Layer 5 of a small transformer language model trained on English Wikipedia (21 layers, counted from 0, width 128).
A neuron's activation on a vector x is GELU(weights . x), where the dot is the dot product.

Input weights of the MLP neurons that the questions are about. A number n stands for (n - 500) times 0.0014.
n35: 471 497 534 509 539 370 597 618 466 467 446 414 491 374 546 376 629 526 366 297 460 460 664 455 547 707 674 328 639 526 453 473 562 575 612 592 415 503 515 516 400 525 641 639 444 327 354 432 514 573 503 298 582 587 580 452 562 503 595 537 505 691 419 625 398 460 486 471 415 290 551 521 639 397 474 572 627 438 618 565 567 450 570 463 457 310 474 523 350 454 416 334 518 466 442 384 553 327 491 593 715 534 543 587 550 399 497 264 494 514 382 434 532 494 464 491 459 533 463 582 595 620 426 489 730 440 570 512
n42: 649 424 603 460 79 329 379 450 718 289 114 608 525 596 668 536 389 412 423 644 317 451 496 373 284 445 482 368 432 689 420 425 578 552 606 306 706 511 264 398 700 402 435 644 753 573 638 541 368 286 444 638 465 440 560 360 565 496 607 626 470 507 573 522 536 468 554 439 540 328 513 448 496 393 471 318 685 532 461 684 430 522 530 645 442 720 554 521 565 471 474 415 474 649 504 589 652 575 554 415 559 396 514 635 521 475 527 606 515 590 690 432 572 507 679 635 571 455 543 445 690 539 582 457 532 511 504 548
n54: 613 633 668 524 428 435 537 449 480 394 539 418 453 642 568 585 507 577 341 575 616 604 530 817 389 493 404 551 429 346 324 557 674 562 486 503 388 584 572 506 489 550 583 500 323 205 302 444 582 390 560 287 510 379 409 665 643 563 500 385 437 612 381 630 410 557 659 261 487 583 450 463 527 402 480 426 647 423 460 288 616 475 421 513 446 745 568 624 657 537 606 489 531 819 685 482 520 628 456 607 252 524 655 429 543 437 625 614 455 724 482 458 527 585 487 521 468 500 395 500 581 558 662 699 520 567 573 677
n108: 514 449 442 360 490 200 367 393 493 630 432 329 374 581 289 359 483 805 597 478 442 406 463 655 514 549 463 687 483 348 455 428 601 381 222 613 507 446 732 604 541 450 416 369 531 510 518 728 450 535 440 387 463 361 424 590 342 398 464 424 525 403 520 298 552 493 381 490 411 390 576 472 574 456 524 519 475 608 574 524 607 486 840 547 301 601 373 345 579 456 585 705 465 419 355 313 460 622 412 500 511 490 476 522 477 490 611 320 406 421 583 552 404 427 430 445 302 525 233 458 348 793 575 408 463 605 476 448
n116: 461 510 551 447 552 490 478 483 497 589 456 574 574 459 500 629 426 589 456 340 172 424 424 364 444 471 484 369 373 520 614 601 465 351 401 461 715 611 545 402 482 616 534 603 487 566 300 348 295 513 371 486 450 577 557 350 616 527 626 442 655 538 385 390 513 427 484 565 536 387 419 538 617 625 449 494 518 876 339 661 466 460 666 586 545 510 484 519 722 571 457 553 516 675 442 440 621 446 522 623 365 609 452 358 391 619 361 586 565 603 408 561 536 714 390 428 579 457 256 304 573 513 538 593 494 599 677 611
n117: 329 550 571 419 562 268 421 414 777 603 405 457 407 585 493 627 457 459 412 489 608 457 574 479 515 500 412 629 546 600 335 224 614 545 569 583 592 518 598 541 339 532 423 552 264 511 425 422 566 354 228 488 518 395 242 395 432 645 577 469 406 539 549 548 588 351 267 656 513 349 433 595 663 651 597 428 583 553 610 518 602 511 633 568 500 315 561 646 410 658 631 451 456 282 631 537 430 650 586 479 411 540 714 428 364 331 399 428 602 622 561 569 576 403 616 964 544 627 406 566 683 633 676 625 500 607 485 717
n166: 467 484 556 548 602 438 432 666 512 528 600 521 526 592 526 571 435 485 641 550 438 462 424 634 271 506 535 553 433 579 470 531 582 648 384 417 469 561 539 559 435 526 368 601 597 536 693 448 374 584 300 380 535 491 530 394 373 552 349 437 442 349 305 442 470 474 544 366 371 621 571 505 506 633 456 507 443 651 349 533 468 357 409 398 266 444 482 404 657 553 651 463 494 693 777 393 580 602 491 331 509 450 441 494 712 413 599 429 611 612 387 545 494 586 442 473 578 625 535 494 423 355 418 497 351 637 581 521
n250: 625 442 496 698 251 426 596 475 442 669 398 333 712 492 254 535 314 444 715 533 566 401 485 652 634 406 462 523 523 597 413 524 492 627 463 446 241 500 230 463 462 572 467 592 532 512 395 416 354 661 417 530 633 702 236 293 583 404 648 475 608 260 346 600 488 173 562 321 618 561 468 539 378 643 604 442 589 641 451 536 591 372 422 492 554 397 636 191 717 500 194 504 623 764 391 652 534 603 450 614 412 593 274 321 699 432 550 422 453 485 316 308 480 571 417 520 416 576 527 224 568 543 377 411 546 469 472 670
n276: 386 447 556 583 437 649 722 334 447 419 460 497 606 561 528 557 371 342 387 663 421 392 398 534 445 436 426 606 547 514 503 704 549 497 281 547 483 398 437 577 380 500 430 532 330 416 657 416 521 436 592 338 435 625 388 604 522 438 480 327 488 417 333 565 557 463 409 478 538 500 401 506 559 744 375 435 514 370 469 323 344 490 616 410 462 615 613 494 472 757 715 399 716 596 472 341 630 422 631 463 490 757 674 543 476 534 527 515 624 591 633 360 601 567 540 427 577 594 692 414 627 497 522 413 615 587 548 596
n468: 597 618 599 473 515 512 870 550 626 606 286 438 603 529 653 396 485 665 571 362 515 277 515 640 712 414 463 676 424 414 363 617 466 637 683 408 541 447 574 795 487 582 385 433 853 614 528 374 422 558 297 551 281 263 620 582 474 631 708 459 407 489 582 424 531 591 492 674 333 541 493 475 470 400 600 541 528 504 390 457 448 211 321 477 411 473 450 492 338 715 480 401 539 580 442 579 496 439 256 504 575 588 367 186 485 451 562 581 578 50 439 431 612 552 684 508 467 262 323 625 472 393 473 382 481 580 378 453
n495: 342 386 437 405 379 677 507 544 274 415 457 515 596 476 644 537 552 500 580 461 504 379 416 394 458 621 486 467 382 579 413 527 405 389 527 489 409 698 620 532 630 399 358 201 382 386 338 599 450 624 435 275 708 663 500 590 443 473 595 535 369 595 666 508 545 566 578 728 668 413 428 250 493 478 578 491 503 237 409 462 399 603 347 511 418 724 545 511 582 526 666 550 393 489 545 300 478 463 537 453 576 596 559 854 263 333 460 486 425 378 618 451 646 396 511 707 662 677 452 398 477 474 629 814 680 265 837 432
n511: 194 508 471 619 514 908 667 351 558 424 527 464 482 469 413 602 606 720 575 465 482 392 604 590 664 519 667 416 439 477 544 473 396 602 643 529 341 630 740 490 484 358 383 444 500 631 386 436 475 312 329 287 679 272 467 482 556 350 508 690 693 533 677 357 478 536 565 573 652 561 392 616 457 642 631 619 480 708 428 295 383 267 419 629 496 550 474 457 409 584 417 323 608 608 573 455 518 435 471 514 744 343 308 565 740 432 555 538 559 475 616 399 404 700 364 493 417 477 318 441 409 456 282 442 352 460 459 437

Each question shows a token from some text and the vector x that enters the MLP there. A number n stands for (n - 500) times 0.01.

"attended ": 316 428 532 345 607 400 440 393 531 427 529 534 594 534 499 431 709 459 404 476 694 660 494 457 625 516 363 410 386 482 525 615 503 337 569 702 550 410 485 314 740 518 367 516 509 555 474 568 563 495 553 720 580 579 350 455 416 497 545 362 360 746 476 546 542 645 521 448 434 582 703 642 521 585 578 488 498 392 557 568 732 719 574 562 603 486 497 508 435 513 574 450 606 351 551 517 353 571 494 609 528 415 429 498 293 542 654 517 497 550 434 399 427 486 503 434 585 578 504 551 426 396 583 361 422 691 292 609
Which neuron fires most, and how strongly? n117, at about 2.2

"as ": 371 381 525 443 628 441 572 328 436 507 607 355 566 603 534 381 605 388 497 399 589 563 459 520 374 588 311 425 401 542 551 630 501 442 604 648 513 344 436 506 677 447 288 597 440 496 501 699 530 560 497 805 588 600 132 580 428 492 466 412 507 584 472 609 447 652 489 458 377 607 590 605 424 655 423 489 522 439 525 573 750 610 453 741 563 537 345 483 434 499 571 476 490 424 483 565 470 452 421 590 603 454 472 549 430 515 630 622 567 585 520 433 534 531 540 341 528 497 536 476 414 395 501 466 480 775 263 546
Which two neurons fire most, strongest first? n276, n108

"Dep": 375 170 530 306 509 448 550 319 437 518 595 403 563 634 613 547 739 489 537 304 581 483 430 498 521 564 434 329 439 361 636 603 498 392 548 626 649 424 317 379 809 409 439 428 476 571 698 569 561 503 641 472 576 512 290 455 458 556 598 493 489 710 562 611 460 475 766 433 461 656 547 543 427 605 487 489 471 421 536 524 708 498 388 621 550 542 409 541 468 402 570 439 518 368 435 555 484 534 400 533 544 412 337 646 475 490 592 587 632 533 403 499 627 497 505 415 587 502 499 591 405 292 647 462 472 723 279 597
Which neuron fires most, and how strongly? n495, at about 0.32

"\n\n": 295 505 537 412 621 449 495 411 464 542 575 496 505 525 599 481 581 456 526 513 659 507 460 495 463 482 391 427 432 450 603 550 529 424 522 585 506 455 466 318 760 535 294 513 486 693 478 748 529 547 489 460 523 544 148 587 502 577 531 439 445 671 453 640 525 637 449 450 448 512 630 584 460 507 461 488 457 401 563 530 830 653 459 600 580 583 421 547 361 469 586 520 487 501 554 600 541 592 381 695 554 472 432 445 408 541 517 467 537 535 495 521 594 535 544 278 629 499 548 528 421 342 495 472 426 699 137 510
Which three neurons fire most, strongest first? n54, n108, n117

"urg": 314 117 567 335 639 341 557 397 474 413 574 521 674 569 512 451 677 340 486 434 696 642 515 481 480 567 377 342 390 411 628 602 450 470 541 699 496 416 369 417 814 438 282 493 524 502 700 707 461 552 439 586 551 606 360 553 505 556 557 504 528 618 516 574 452 592 667 493 419 622 721 684 381 533 440 490 492 482 519 574 613 585 549 599 513 612 402 599 555 423 603 468 338 365 455 627 465 504 409 515 579 424 307 538 420 486 514 619 490 485 350 501 658 511 596 423 626 641 508 486 415 377 409 513 440 629 381 450
Which of these neurons fires most? n495

"I ": 358 545 548 351 598 424 558 409 426 440 544 448 602 476 510 513 697 460 571 504 473 517 561 458 415 526 300 427 343 498 588 647 532 439 528 626 538 383 446 411 698 522 386 423 426 590 579 662 478 547 513 690 539 686 299 563 544 623 449 410 509 783 372 688 460 567 479 447 461 572 739 523 480 565 434 488 444 439 524 646 666 710 489 703 570 520 323 458 500 402 591 579 525 508 490 589 620 474 423 608 575 509 466 479 480 623 515 619 556 565 327 495 509 498 494 292 616 405 539 496 447 388 460 501 432 585 277 396
Which of these neurons fires most? n116

"s ": 399 338 535 338 604 402 513 437 435 493 554 476 561 521 592 520 711 440 579 396 594 501 453 514 428 485 414 420 383 450 621 596 423 438 475 643 567 420 418 363 784 546 601 537 473 561 412 519 510 570 479 749 571 509 332 581 464 559 473 313 567 693 505 610 511 621 448 417 450 569 595 654 458 573 422 487 472 498 574 517 829 520 518 648 565 526 427 500 437 416 602 550 542 479 568 555 491 571 511 623 573 453 455 517 349 496 608 523 519 572 491 471 464 595 500 270 634 474 516 470 457 355 438 462 416 681 130 634
Which neuron fires most, and how strongly? n116, at about 0.32

"so": 386 252 543 427 655 491 529 385 431 529 626 483 678 543 509 497 721 467 531 443 723 307 529 475 583 510 507 351 424 470 669 624 465 473 718 605 558 384 427 420 696 490 313 511 356 603 632 640 513 656 461 612 496 685 356 508 523 516 445 346 421 657 409 623 462 554 655 436 530 467 696 582 416 580 320 489 525 397 598 506 553 520 521 587 562 536 417 605 498 387 533 351 519 483 468 553 427 425 337 653 582 510 457 674 545 416 639 516 491 629 353 501 574 516 631 361 488 494 550 456 348 404 501 465 442 657 267 507
Which of these neurons fires most? n35

"that ": 423 453 561 437 654 460 601 424 500 437 531 426 607 465 498 520 577 366 537 428 629 518 559 521 566 563 390 449 411 506 559 672 617 403 620 654 495 333 385 370 611 490 82 485 418 543 491 683 538 567 555 714 569 531 227 612 396 573 419 305 511 649 434 621 458 698 530 417 434 512 696 592 463 525 497 488 505 381 521 528 757 691 581 606 467 439 359 613 428 415 611 444 465 518 498 567 546 511 453 634 554 495 417 501 416 546 524 591 509 584 482 470 600 573 576 378 497 504 546 443 386 445 529 512 463 691 304 391
Which three neurons fire most, strongest first? n54, n276, n108

"Descrip": 362 231 524 359 631 495 420 472 530 409 572 487 686 515 496 430 612 285 577 580 628 439 519 336 411 432 480 208 433 441 687 546 569 477 452 625 560 444 427 434 606 454 367 572 401 617 663 579 595 584 456 585 573 487 342 625 421 468 616 398 459 772 560 663 428 548 533 435 423 690 597 543 425 507 507 489 563 605 597 607 643 524 460 574 522 501 470 571 451 321 607 620 485 259 481 561 571 506 484 733 546 470 382 521 463 481 557 516 477 516 460 445 615 538 595 432 694 451 454 530 467 419 502 429 383 683 387 511
Which of these neurons fires most? n42

"letter ": 347 525 575 333 547 486 484 396 448 450 498 465 540 636 611 527 766 279 638 521 595 545 465 448 410 638 379 432 412 538 564 644 490 459 558 637 489 283 394 229 883 397 372 470 494 654 526 526 560 549 492 698 494 506 331 584 466 643 562 411 440 701 380 563 410 488 474 448 417 657 720 500 493 528 560 487 495 517 532 495 709 646 561 652 609 496 385 522 437 399 550 537 529 481 524 562 536 478 359 575 572 533 431 580 373 637 530 664 550 568 420 481 600 511 512 446 551 506 404 447 442 428 478 519 442 684 230 492
Which neuron fires most, and how strongly? n42, at about 0.66

"sh": 358 284 565 348 573 497 562 441 411 490 533 393 610 564 511 576 698 316 558 472 635 697 379 510 614 570 502 450 372 522 642 624 592 497 629 621 539 343 522 416 603 446 356 439 509 582 570 564 531 586 418 598 530 676 309 540 558 530 508 348 466 609 398 505 473 605 599 400 428 559 634 629 461 533 406 488 467 548 545 463 641 630 432 572 511 473 449 602 490 425 618 428 484 396 464 580 452 599 320 595 599 492 416 611 566 485 548 616 505 657 500 524 608 512 463 264 601 428 623 435 357 317 499 428 442 586 403 333
Which neuron fires most, and how strongly? n166, at about 0.64

"Colon": 345 325 547 409 620 526 426 421 414 525 520 487 687 617 598 545 782 376 598 383 582 527 596 505 466 491 409 389 418 358 610 629 544 529 636 661 548 341 361 236 630 498 384 545 451 660 613 492 514 494 393 532 595 632 306 466 349 660 499 468 502 607 561 622 459 745 541 418 489 575 609 617 474 554 469 488 541 615 593 528 749 416 388 516 518 509 382 613 439 446 549 562 400 500 376 595 503 464 384 568 562 492 355 492 470 613 635 474 619 570 406 466 546 440 475 448 482 547 464 482 393 405 538 499 437 643 253 598
Which of these neurons fires most? n166

"State ": 301 392 566 320 577 470 510 405 463 549 554 567 603 545 575 575 722 444 529 476 621 355 490 487 482 477 385 437 339 456 639 687 410 459 541 580 616 440 394 263 774 421 382 462 502 615 529 547 441 522 461 720 511 542 294 482 579 528 518 386 491 695 552 631 446 667 575 478 444 454 672 600 442 563 535 487 515 492 543 586 693 647 436 627 516 583 417 544 426 508 579 580 541 452 483 546 483 489 407 581 533 493 345 604 393 669 551 629 546 610 394 456 530 463 412 469 566 562 488 501 419 397 550 446 435 687 134 533
Which of these neurons fires most? n42

"since ": 353 400 589 362 638 439 524 325 533 458 548 404 592 568 588 392 757 407 521 467 600 488 517 504 464 649 359 435 353 533 605 578 525 518 579 591 500 415 388 335 792 479 213 367 420 515 407 660 516 632 621 694 640 572 257 589 617 611 488 457 380 533 451 539 529 532 474 452 499 540 568 660 433 530 554 489 504 352 525 521 743 613 609 650 552 514 378 577 343 456 611 461 551 540 503 585 516 420 469 676 574 528 449 618 425 534 638 572 566 518 449 462 579 561 467 409 531 444 465 440 375 320 479 401 438 696 298 451
Which of these neurons fires most? n495

", ": 378 375 530 420 591 468 517 416 496 517 589 425 545 516 528 440 650 415 528 392 684 530 463 477 452 547 407 440 387 393 551 643 556 412 543 670 498 377 451 378 694 573 317 520 444 519 558 675 526 569 464 627 604 606 77 482 445 498 453 347 550 579 470 658 468 587 525 474 369 608 719 567 361 529 465 489 522 517 556 593 677 638 533 602 566 515 404 507 525 385 570 493 573 566 578 583 408 466 411 673 587 491 560 529 414 561 622 608 479 567 424 432 474 545 518 297 577 537 502 528 362 355 426 503 485 742 263 666
Which three neurons fire most, strongest first? n54, n250, n108

"Centre ": 332 366 534 346 587 490 415 442 506 455 505 422 611 557 527 563 749 359 518 499 645 531 449 471 422 394 527 291 355 344 743 680 497 406 569 606 562 384 394 308 702 584 417 451 391 620 544 615 587 479 462 666 570 544 288 504 471 539 539 458 475 785 513 633 474 673 538 472 539 553 595 642 476 531 514 489 527 368 640 556 725 629 387 648 515 442 361 632 485 506 576 499 481 333 549 535 517 503 458 531 481 434 384 612 315 576 615 623 542 637 478 482 472 552 467 338 508 604 452 474 445 416 487 400 441 776 198 688
Which of these neurons fires most? n117

"ik": 291 175 559 402 586 403 526 291 354 504 632 366 575 541 597 450 704 288 525 480 739 716 523 473 492 493 357 367 386 509 584 630 533 508 580 630 462 427 493 365 743 478 378 513 524 550 686 686 582 560 404 616 582 733 355 542 405 482 596 372 453 614 382 658 418 541 624 421 564 520 562 640 536 438 440 489 510 507 489 540 663 695 635 643 584 526 436 502 535 396 587 446 442 409 486 551 450 450 391 481 638 397 467 577 380 495 551 660 481 628 400 501 549 537 604 282 608 524 468 450 419 442 472 500 436 634 419 337
Which of these neurons fires most? n495

"Department ": 359 331 605 345 553 410 478 402 545 457 526 486 533 528 597 556 781 400 651 369 587 490 482 503 372 511 344 341 398 443 578 656 469 383 572 612 579 398 364 319 815 422 495 494 502 610 640 617 511 549 479 607 551 577 249 581 505 548 533 395 502 712 580 601 452 623 625 515 430 549 538 478 438 629 531 488 538 459 526 539 773 543 462 591 543 537 367 578 387 509 566 529 505 416 496 522 457 483 408 571 523 520 361 641 351 505 622 629 512 520 351 428 537 441 475 521 600 626 366 515 450 426 516 476 444 788 164 597
Which of these neurons fires most? n42

"spec": 421 301 567 310 486 505 428 346 430 422 595 460 511 621 513 452 661 304 686 434 610 616 536 433 532 501 463 432 418 497 612 580 523 348 554 639 507 377 371 336 698 429 306 652 404 547 650 548 536 585 532 492 581 596 363 671 474 394 592 400 537 728 448 687 448 735 669 365 417 608 630 531 488 595 475 488 476 500 530 637 692 623 540 562 539 560 402 598 383 447 584 523 464 404 514 542 476 431 421 701 612 502 419 546 542 494 581 537 533 513 368 424 716 493 495 435 476 464 506 501 402 412 471 522 435 633 497 421
Which of these neurons fires most? n495

"state ": 400 355 538 314 586 465 535 433 500 530 540 491 561 512 667 537 689 346 525 431 674 436 511 485 547 494 325 422 312 494 639 637 453 536 514 650 545 323 392 253 824 481 337 413 540 538 463 599 434 550 454 681 555 526 256 518 572 565 504 390 463 647 516 514 418 681 557 475 431 521 703 584 489 598 487 488 489 497 548 594 693 650 513 649 518 580 382 511 369 493 598 540 568 526 507 552 502 461 382 562 572 510 456 652 416 579 513 677 530 608 423 417 596 454 458 467 586 623 474 494 461 447 520 401 431 661 159 454
Which of these neurons fires most? n42

"with ": 362 426 510 384 663 416 521 344 490 482 582 486 570 614 493 409 690 448 519 427 624 627 552 501 444 566 406 425 385 536 582 672 568 505 577 695 521 352 460 465 697 439 234 558 460 497 436 707 541 513 524 843 579 570 158 564 481 453 419 378 474 604 471 555 444 492 501 432 420 637 720 610 427 531 441 489 570 413 432 644 789 627 536 632 558 541 393 511 528 449 573 433 419 446 466 584 467 584 417 675 581 417 411 555 394 425 577 648 446 579 388 460 600 544 480 421 545 564 524 511 434 346 565 449 453 691 250 442
Which neuron fires most, and how strongly? n108, at about 0.61

"consist": 400 213 603 340 590 405 436 414 462 367 522 478 544 634 477 419 689 400 383 501 599 602 564 489 516 621 390 400 394 406 658 553 468 456 627 716 501 424 424 353 652 522 133 492 512 535 611 657 519 513 519 622 621 457 375 681 380 560 582 399 482 580 548 589 509 565 648 388 505 644 732 656 442 613 371 491 541 447 507 532 667 558 540 532 598 476 473 447 403 424 607 460 327 392 582 570 400 570 411 629 619 450 323 466 477 311 705 497 547 577 303 440 747 571 573 499 633 535 466 544 439 379 504 403 420 672 274 561
Which neuron fires most, and how strongly? n166, at about 0.33